Layer 5 of a small transformer language model trained on English Wikipedia (10 layers, counted from 0, width 96).
A neuron's activation on a vector x is SiLU(gate . x) times (in . x), where the dot is the dot product.
The model reads these tokens: "1" "9" "7" "4" " |" " " "1" "9" "6" "5" "–" "1" "9" "7" "8" " |\n" "|"

The vector x that enters this layer's MLP at each token. A number n stands for (n - 500) times 0.0097.
0 "1": 442,667,485,350,532,560,404,485,558,540,433,349,629,489,601,573,551,400,401,423,670,418,287,569,443,511,368,387,447,390,556,574,540,622,527,543,567,530,554,655,379,531,481,337,410,506,422,654,535,870,565,494,605,547,467,409,735,356,509,599,511,510,454,494,674,490,577,500,434,528,524,514,388,564,652,453,416,551,528,492,456,429,433,436,549,461,280,348,324,411,419,452,481,418,398,515
1 "9": 426,657,494,337,449,581,409,417,711,483,523,610,495,452,510,534,540,258,423,512,600,581,286,509,351,436,439,416,452,378,552,539,466,559,646,471,573,580,541,485,505,558,655,420,218,465,462,645,455,768,562,557,556,598,518,355,675,449,508,594,497,571,516,461,663,482,591,515,566,566,552,446,484,700,663,344,451,483,589,335,542,496,408,575,522,470,385,359,316,247,451,499,561,675,505,445
2 "7": 456,736,554,333,472,547,452,543,598,582,553,491,496,512,582,542,483,342,410,451,777,512,349,433,405,517,300,520,489,489,595,493,439,535,563,494,402,495,576,394,332,602,485,375,430,506,407,577,440,832,532,514,719,558,534,418,576,360,535,556,386,531,418,488,567,337,621,523,600,416,575,403,400,682,630,439,477,513,475,455,551,518,464,512,540,519,526,301,323,353,396,448,579,516,389,450
3 "4": 476,675,552,490,431,444,466,582,567,552,490,356,549,511,558,501,516,339,449,418,753,582,277,491,506,447,327,496,365,514,493,480,502,569,515,556,507,460,722,534,421,584,363,445,482,512,377,672,354,775,490,420,690,534,313,399,569,459,575,540,500,448,447,382,515,445,660,410,507,541,655,570,382,632,671,466,602,572,519,425,462,471,556,526,624,392,473,282,227,456,457,395,492,455,497,496
4 " |": 338,587,502,656,561,424,579,295,496,423,494,293,483,490,489,503,502,486,496,536,576,571,387,510,486,576,526,714,210,458,485,235,547,586,541,540,405,454,722,466,419,450,463,454,435,535,528,424,461,752,619,512,466,346,467,588,542,535,692,447,539,552,481,509,484,472,504,500,497,459,532,461,497,576,530,450,484,552,539,461,545,485,497,524,590,387,355,354,310,456,448,519,493,496,480,439
5 " ": 372,554,599,255,445,442,657,494,537,427,428,414,613,500,498,657,407,512,509,485,614,527,543,583,629,515,378,624,458,484,576,620,623,536,647,589,381,450,585,578,500,323,488,506,467,389,464,480,475,900,401,434,457,330,502,390,522,632,580,469,459,571,478,495,490,645,430,672,431,504,461,489,651,532,488,441,564,456,474,516,479,599,564,500,597,443,445,356,379,444,394,482,417,508,566,566
6 "1": 507,490,401,343,559,714,315,432,467,554,408,423,447,403,446,562,463,560,374,470,612,352,426,569,458,507,388,491,503,428,644,678,526,569,660,516,493,493,350,606,446,504,479,450,510,332,532,581,553,915,559,526,436,299,543,438,567,511,589,556,548,570,396,592,734,515,497,625,525,307,434,592,568,425,526,553,563,380,397,500,472,450,535,579,566,477,354,453,509,532,408,500,501,510,329,492
7 "9": 421,547,397,303,446,642,324,294,667,494,501,595,486,428,524,535,541,420,486,505,535,506,339,522,325,475,389,465,545,365,600,652,594,571,749,474,516,501,413,514,532,540,713,453,314,399,548,557,490,789,549,561,336,444,543,354,665,595,558,665,541,595,486,535,688,461,479,596,531,530,485,458,596,579,523,408,543,391,560,393,532,511,447,626,473,462,403,405,463,294,436,542,519,579,473,452
8 "6": 452,639,502,367,448,513,402,444,506,620,471,530,539,497,576,495,627,470,476,465,566,488,445,428,344,548,273,565,520,503,653,597,589,576,614,413,361,489,434,390,362,562,527,291,498,382,443,526,497,817,567,584,627,384,480,456,607,469,561,559,360,596,371,590,575,328,551,592,578,428,527,356,543,602,445,511,618,512,434,527,575,580,392,553,355,519,608,362,436,434,350,559,521,480,371,421
9 "5": 451,675,555,346,436,465,396,558,551,606,415,351,534,492,478,482,608,421,556,408,672,600,295,594,561,502,340,451,312,564,504,523,607,581,480,581,455,437,679,468,450,554,350,477,519,436,420,668,499,801,488,400,538,395,341,398,512,580,599,717,523,518,457,430,488,445,583,469,516,535,605,546,486,597,464,504,677,505,503,460,474,472,508,556,652,454,510,278,305,502,325,437,462,297,527,432
10 "–": 434,562,514,422,440,526,557,376,469,394,372,308,600,368,430,537,448,286,449,304,552,558,501,616,664,447,516,680,539,399,553,507,472,604,684,732,517,795,712,414,386,476,681,628,346,416,308,433,439,712,455,474,421,442,541,368,302,556,429,531,577,578,340,156,452,502,556,422,367,499,593,602,641,555,523,353,476,485,445,535,423,576,414,669,622,581,578,272,363,419,400,473,439,443,596,520
11 "1": 511,591,461,432,592,676,333,420,463,565,506,523,462,442,344,596,428,523,301,417,643,262,503,543,556,457,449,660,496,419,639,607,545,607,603,500,418,548,341,715,523,484,510,392,447,322,456,667,578,814,604,485,627,362,557,421,485,345,616,465,421,575,362,615,704,459,561,581,488,395,373,576,509,530,701,532,555,307,403,436,476,424,422,478,490,577,533,524,428,485,356,524,433,514,316,462
12 "9": 419,637,424,387,462,618,334,274,645,524,536,654,491,422,486,521,517,363,443,452,533,519,383,509,396,419,413,580,520,390,648,585,586,541,723,499,528,512,403,530,569,554,742,487,279,353,495,632,531,757,586,516,464,484,570,308,615,514,619,618,438,596,504,480,648,443,492,568,522,644,458,456,572,679,614,339,562,394,574,334,508,480,403,580,419,518,494,414,380,220,435,608,531,550,522,475
13 "7": 470,687,479,413,542,532,372,404,510,628,577,524,503,425,542,492,455,437,418,400,642,434,468,399,444,478,288,582,560,509,717,535,586,543,609,475,396,419,408,425,385,588,602,434,400,338,409,560,549,774,571,521,674,447,627,372,556,452,629,533,299,608,421,562,582,289,469,560,621,477,455,346,512,704,547,456,562,458,440,465,576,500,443,556,418,605,623,368,389,323,382,578,528,412,429,459
14 "8": 475,701,535,328,464,540,442,443,572,583,485,349,558,385,447,452,362,417,434,352,676,575,351,478,659,406,392,487,289,537,582,464,543,556,507,598,567,460,554,438,456,522,423,661,291,400,327,665,554,799,481,436,551,499,548,330,554,492,658,635,490,488,529,455,542,374,495,486,552,587,573,561,495,636,518,513,589,449,507,387,495,461,502,545,624,557,481,304,286,292,308,499,516,309,566,539
15 " |\n": 396,514,391,465,524,458,535,451,412,385,400,251,502,616,358,523,489,470,487,540,587,430,265,752,550,485,483,603,661,625,578,500,522,607,448,554,538,376,558,511,292,24,501,383,439,563,620,482,494,524,523,463,615,547,406,492,474,436,478,415,438,537,468,560,546,519,489,503,371,553,564,513,318,536,393,569,414,585,579,471,536,429,765,579,415,535,483,348,448,337,465,340,449,556,318,368
16 "|": 415,528,374,635,553,424,440,383,423,631,464,549,585,461,417,423,616,342,399,568,547,581,357,627,337,501,531,847,365,434,591,358,470,538,516,527,441,508,794,490,586,277,654,503,518,541,590,450,501,596,658,478,538,417,664,599,459,393,539,520,419,525,408,597,436,456,363,445,671,695,423,528,547,472,383,501,537,514,454,366,437,584,622,525,592,479,499,393,478,462,582,601,446,622,580,483

Each question shows the input weights of one neuron of the MLP. A number n stands for (n - 500) times 0.00097.

n232 gate: 327,483,476,653,583,514,465,597,514,497,758,536,614,761,472,602,628,438,545,319,584,479,414,660,525,536,552,336,753,460,611,579,697,528,476,349,480,525,479,440,240,587,461,671,461,621,493,542,549,503,598,535,535,613,532,571,259,347,389,651,500,427,486,382,760,573,388,414,532,386,370,391,403,597,563,455,648,288,369,427,644,475,449,775,735,473,503,616,653,443,479,500,479,532,382,630
n232 in: 650,390,394,535,549,500,517,626,453,649,267,548,647,622,477,535,442,493,490,422,678,500,280,490,497,578,410,644,664,567,582,449,429,517,527,571,380,394,316,550,450,481,459,599,369,397,463,397,345,370,515,402,683,326,616,439,844,286,503,554,412,557,400,414,460,444,737,424,552,456,386,328,403,703,560,467,530,510,416,417,577,377,562,562,611,490,566,389,280,530,452,659,450,480,275,570
On which token does it fire most, and how strongly? 2 "7", at about 2.5

n184 gate: 382,533,560,611,409,302,479,346,635,359,509,496,395,643,504,535,585,756,327,331,429,576,744,310,425,274,705,500,631,596,551,342,286,471,446,655,359,624,458,408,339,423,593,524,580,706,303,347,328,451,742,668,542,457,364,560,479,453,748,542,508,334,433,409,467,641,637,397,371,483,329,441,354,436,304,292,410,537,829,579,462,483,492,396,614,516,598,799,857,492,436,570,471,179,287,437
n184 in: 473,652,391,663,443,243,394,605,493,482,329,611,671,404,464,602,522,383,199,618,628,445,487,386,551,500,392,558,369,497,545,507,433,676,522,493,500,291,197,398,392,359,478,764,467,604,540,313,376,635,653,573,419,462,370,619,407,400,478,526,493,402,475,205,620,388,192,557,594,652,461,445,541,597,525,442,625,298,364,611,551,555,507,636,447,426,493,672,500,606,392,590,416,660,404,540
It fires most on token 4 " |"

n130 gate: 296,554,387,704,442,513,252,713,436,524,603,226,487,636,583,296,594,714,661,453,458,597,584,521,500,474,449,437,644,886,431,552,419,263,412,500,541,513,521,437,301,605,675,327,424,471,534,396,627,473,537,196,330,226,564,282,388,581,292,508,462,701,642,575,601,263,688,335,439,453,311,479,643,616,517,416,747,579,754,640,487,397,504,478,680,757,273,589,474,547,517,504,424,462,684,517
n130 in: 435,596,643,387,474,481,332,578,233,421,378,561,698,270,515,542,247,705,482,523,414,399,405,500,649,333,628,515,510,496,663,388,684,732,559,448,493,645,583,552,313,603,281,500,653,654,369,485,351,672,536,272,335,412,538,715,485,530,703,228,620,504,659,541,567,441,437,401,550,519,442,459,630,397,444,296,591,393,590,352,590,602,577,515,522,728,609,631,605,556,626,636,421,474,564,422
Its two highest activations, in order, are on tokens 1 "9", 2 "7"

n231 gate: 398,254,473,481,358,810,428,452,476,635,320,516,559,516,599,413,512,400,768,286,644,464,493,415,596,586,441,528,585,492,431,575,399,331,393,488,454,582,273,380,571,463,606,408,692,243,556,559,576,493,661,404,641,640,626,542,467,508,223,508,532,787,564,365,548,595,687,563,294,427,262,178,368,492,492,787,437,369,431,557,640,528,574,595,562,671,531,576,604,347,594,480,179,348,516,280
n231 in: 322,458,688,429,612,568,550,665,364,613,576,583,630,507,496,632,658,504,472,489,393,493,552,410,436,561,523,482,706,432,518,416,747,571,631,386,486,551,640,418,280,415,702,517,233,427,479,566,518,551,422,294,411,450,345,510,518,701,282,482,314,821,461,493,358,591,359,531,383,688,535,368,511,573,620,751,684,454,429,530,557,518,545,533,431,472,243,400,577,557,674,465,525,454,403,426
On which three tokens does it fire most, strongest first? 8 "6", 13 "7", 15 " |\n"

n227 gate: 426,452,443,514,580,765,504,493,522,625,670,357,620,413,624,370,508,808,573,186,526,411,544,234,745,621,438,736,456,323,519,521,564,496,364,582,557,489,432,355,650,650,624,461,600,295,578,383,507,336,458,396,481,563,421,692,549,515,485,578,548,526,625,570,307,474,677,496,443,538,486,366,386,511,541,559,874,408,373,511,493,406,670,431,648,680,457,575,677,384,511,482,597,478,406,700
n227 in: 437,490,460,493,513,469,339,418,431,526,297,420,564,490,574,504,556,326,578,607,531,593,400,337,510,549,535,462,430,575,458,464,460,287,742,538,576,391,462,184,388,532,507,474,342,656,528,585,782,531,608,524,497,448,361,589,633,660,439,479,331,503,401,378,380,385,452,524,221,283,373,266,493,370,674,534,446,537,410,620,493,604,487,408,633,550,416,621,603,607,654,551,235,592,388,616
Its two highest activations, in order, are on tokens 12 "9", 3 "4"

n209 gate: 448,720,692,603,397,456,513,366,763,538,522,376,282,530,311,684,363,667,453,408,251,640,674,245,596,487,250,513,665,421,473,570,475,504,310,434,638,696,654,552,586,564,518,645,404,461,487,350,557,457,664,325,509,311,717,408,634,544,379,352,627,595,794,569,313,677,595,470,451,620,364,587,464,545,457,322,227,565,482,227,382,566,538,338,534,606,236,592,559,386,815,320,483,248,504,148
n209 in: 469,500,338,657,581,504,522,511,481,399,565,485,567,618,422,221,576,667,452,394,455,707,490,356,526,603,486,552,500,479,638,698,319,349,604,508,410,431,352,827,533,365,390,453,489,470,432,297,481,385,589,274,303,613,649,457,319,306,519,395,545,459,440,481,553,496,642,452,623,783,537,489,431,642,571,291,555,258,379,607,793,527,452,337,635,464,673,602,531,443,282,452,737,384,382,597
On which token does it fire most, and how strongly? 9 "5", at about 0.35

n38 gate: 609,504,425,672,609,380,803,577,698,706,638,646,401,387,411,203,421,466,823,711,570,343,646,392,475,700,473,590,761,379,371,442,845,393,365,446,504,685,230,455,723,549,575,672,336,431,648,387,331,441,669,615,488,624,458,445,311,587,565,644,455,663,500,581,291,427,402,399,525,542,500,455,492,597,373,586,331,443,426,477,619,446,460,356,612,289,360,640,500,583,667,508,352,520,542,361
n38 in: 607,543,258,542,525,416,617,453,562,528,578,307,584,536,554,564,330,273,593,448,325,496,573,393,628,463,432,322,614,542,374,665,355,489,580,386,613,425,518,317,406,490,678,531,412,435,906,417,591,622,538,569,592,407,504,237,478,755,500,613,621,681,544,799,292,525,475,421,380,388,489,654,436,537,656,536,575,511,566,555,361,504,678,425,472,422,457,397,606,665,671,396,613,471,656,504
It fires most on token 11 "1"

n96 gate: 510,433,356,532,515,504,358,541,538,320,702,549,457,452,500,689,636,388,621,489,362,830,347,692,601,576,459,359,593,493,660,542,482,451,448,507,568,737,288,665,577,634,367,525,526,559,504,419,287,621,539,380,530,373,492,482,787,534,330,451,842,519,515,478,690,441,467,841,366,569,445,654,608,469,567,437,317,441,459,475,605,364,569,512,482,471,723,601,508,647,550,662,751,530,447,575
n96 in: 387,473,532,519,487,378,238,407,375,766,435,596,574,227,533,656,237,573,398,402,449,581,598,507,227,572,512,634,472,551,418,449,516,581,543,433,494,472,585,416,414,293,715,497,433,424,524,477,628,451,426,601,602,586,746,442,410,629,530,524,517,533,647,477,544,520,443,375,552,538,457,497,486,555,386,497,681,710,700,408,396,558,339,705,520,373,411,436,420,561,390,543,345,403,592,430
It fires most on token 7 "9"

n250 gate: 483,308,420,453,354,496,511,462,485,580,450,577,472,563,654,633,481,405,470,416,629,386,528,561,618,295,342,568,556,388,535,393,445,553,209,553,705,481,500,614,403,776,469,630,565,534,454,653,622,531,583,546,393,514,585,329,558,465,293,864,618,413,508,594,640,376,764,474,211,427,733,748,176,438,409,421,411,658,420,525,401,365,437,625,482,596,623,496,551,668,570,624,454,364,338,424
n250 in: 408,580,519,490,573,716,580,580,419,464,497,364,787,526,460,524,411,444,569,507,513,577,528,676,392,442,531,313,515,423,527,563,640,409,480,517,568,517,534,537,440,478,244,449,631,543,365,573,339,545,438,409,646,487,520,439,627,313,649,527,763,463,487,434,456,739,513,342,559,490,510,220,424,593,644,674,549,423,517,440,517,524,415,528,357,523,369,524,427,206,606,172,473,530,353,470
It fires most on token 0 "1"

n18 gate: 202,654,639,493,451,534,371,662,668,573,519,485,492,295,459,543,562,484,381,328,713,508,465,389,462,318,581,451,644,544,442,443,463,443,617,134,818,415,350,264,234,455,280,587,641,530,492,358,451,582,660,451,450,511,292,628,461,554,568,496,531,451,432,451,549,466,594,396,359,682,507,519,574,290,440,470,463,534,477,424,576,492,337,406,470,474,556,500,729,653,496,575,767,811,461,530
n18 in: 425,670,566,302,412,393,397,469,500,609,640,326,418,490,395,447,448,571,406,507,620,493,419,445,613,378,636,688,645,510,625,487,411,479,680,486,411,451,431,274,459,267,615,343,452,578,534,470,400,413,419,493,704,726,430,582,721,510,710,555,607,442,452,371,219,449,476,534,592,654,553,476,592,423,463,510,624,385,466,399,527,556,450,514,723,560,611,304,318,359,343,453,627,404,448,493
It fires most on token 2 "7"

n52 gate: 461,448,412,356,535,213,486,619,166,524,536,525,592,548,437,431,332,679,517,447,571,408,609,578,511,493,399,472,480,651,417,503,309,443,496,603,524,403,725,500,298,626,346,500,574,587,652,364,475,548,515,475,521,520,368,598,320,482,528,592,553,321,591,632,518,469,602,490,471,532,222,316,493,543,553,293,372,535,631,537,624,654,528,493,435,579,566,691,394,500,205,750,320,584,382,637
n52 in: 477,599,664,500,493,554,528,606,382,500,189,399,393,490,773,445,356,581,500,632,418,333,506,611,674,413,533,624,444,632,381,557,373,336,436,561,623,409,313,472,556,578,367,598,397,486,450,636,400,631,497,575,654,601,514,568,347,450,767,468,446,472,380,419,323,412,394,618,573,442,621,668,708,565,712,617,187,342,536,547,408,298,503,397,448,552,559,400,655,418,641,588,464,535,641,401
It fires most on token 7 "9"

n107 gate: 412,384,497,539,490,476,696,589,552,391,532,682,227,544,293,635,294,482,470,340,531,317,638,552,621,248,615,476,703,497,272,484,543,552,565,497,546,412,612,290,476,604,353,674,696,551,631,524,528,413,406,345,462,594,629,421,493,392,520,476,677,521,551,483,565,285,291,605,525,482,386,538,631,306,545,462,497,432,493,428,555,535,429,571,450,573,699,490,339,472,539,741,400,596,458,435
n107 in: 394,673,364,610,601,633,645,394,458,578,602,559,574,715,611,457,647,624,332,598,620,481,430,461,458,415,425,442,494,300,602,518,469,451,513,358,696,503,572,613,675,444,238,472,594,490,481,662,639,378,435,474,315,537,588,444,325,471,532,574,406,625,603,446,461,561,330,494,596,484,591,484,543,434,526,539,604,516,344,427,416,520,339,490,707,634,494,630,389,328,484,548,367,699,490,571
It fires most on token 15 " |\n"

n14 gate: 400,609,551,504,752,420,410,552,679,620,450,473,784,570,314,570,381,387,433,386,462,451,785,431,640,446,315,583,549,558,538,450,391,561,429,193,515,554,645,508,180,649,600,471,462,467,564,556,587,374,523,470,382,418,557,504,276,527,455,410,682,417,579,489,545,519,511,504,473,719,445,409,267,384,406,489,430,560,690,300,636,634,673,582,669,562,507,367,629,234,481,653,424,270,331,376
n14 in: 401,490,578,583,463,201,416,389,469,656,466,428,426,414,377,517,373,542,510,534,524,456,746,360,422,552,600,470,687,435,600,557,578,527,641,473,340,420,545,530,427,525,682,426,290,290,605,370,368,680,444,293,422,554,373,555,427,668,530,503,514,621,372,560,534,841,631,467,219,362,553,626,490,334,513,571,576,627,578,551,354,486,477,580,507,448,593,432,489,497,524,430,622,439,369,426
Its two highest activations, in order, are on tokens 10 "–", 15 " |\n"

n117 gate: 399,631,562,492,513,586,649,745,229,451,578,378,460,170,277,412,751,655,320,608,402,444,531,638,436,435,504,479,468,370,478,580,463,526,568,487,693,408,435,184,399,786,487,504,645,551,851,580,641,427,683,397,336,528,600,221,601,686,327,462,509,585,534,833,543,669,551,400,351,565,542,509,592,408,436,517,170,720,405,370,325,565,425,465,512,380,487,745,420,470,504,609,329,355,721,355
n117 in: 535,479,355,404,497,352,755,455,496,591,507,710,460,524,607,612,539,518,555,479,447,521,462,528,409,382,416,619,523,423,379,418,530,416,486,423,426,407,333,598,683,609,269,540,766,369,402,483,560,468,592,546,730,632,493,500,335,195,524,521,771,444,510,393,346,382,396,689,766,429,459,553,658,360,552,619,462,292,387,546,591,479,343,583,480,598,640,454,558,415,500,503,623,716,553,664
Its two highest activations, in order, are on tokens 15 " |\n", 10 "–"

n33 gate: 390,840,370,471,463,663,817,530,553,598,577,400,654,330,418,453,634,320,570,572,489,371,586,614,489,381,395,417,768,432,323,560,624,496,635,636,387,755,527,289,626,455,431,439,398,437,311,582,621,446,483,474,496,518,730,551,670,561,354,410,591,380,609,507,428,422,541,544,488,734,504,292,500,458,523,553,592,552,386,579,304,286,482,660,548,650,522,602,449,322,750,656,458,481,496,270
n33 in: 531,286,448,336,520,633,362,567,575,549,627,483,680,583,607,535,781,549,463,517,571,649,525,340,402,538,612,439,447,490,576,541,536,500,557,415,627,441,729,672,523,398,425,519,679,560,398,663,446,369,509,307,428,586,613,448,438,291,710,463,483,285,523,367,621,406,399,394,549,493,447,497,576,265,547,281,493,286,381,471,568,462,576,441,329,529,474,751,609,469,531,480,307,412,466,449
It fires most on token 4 " |"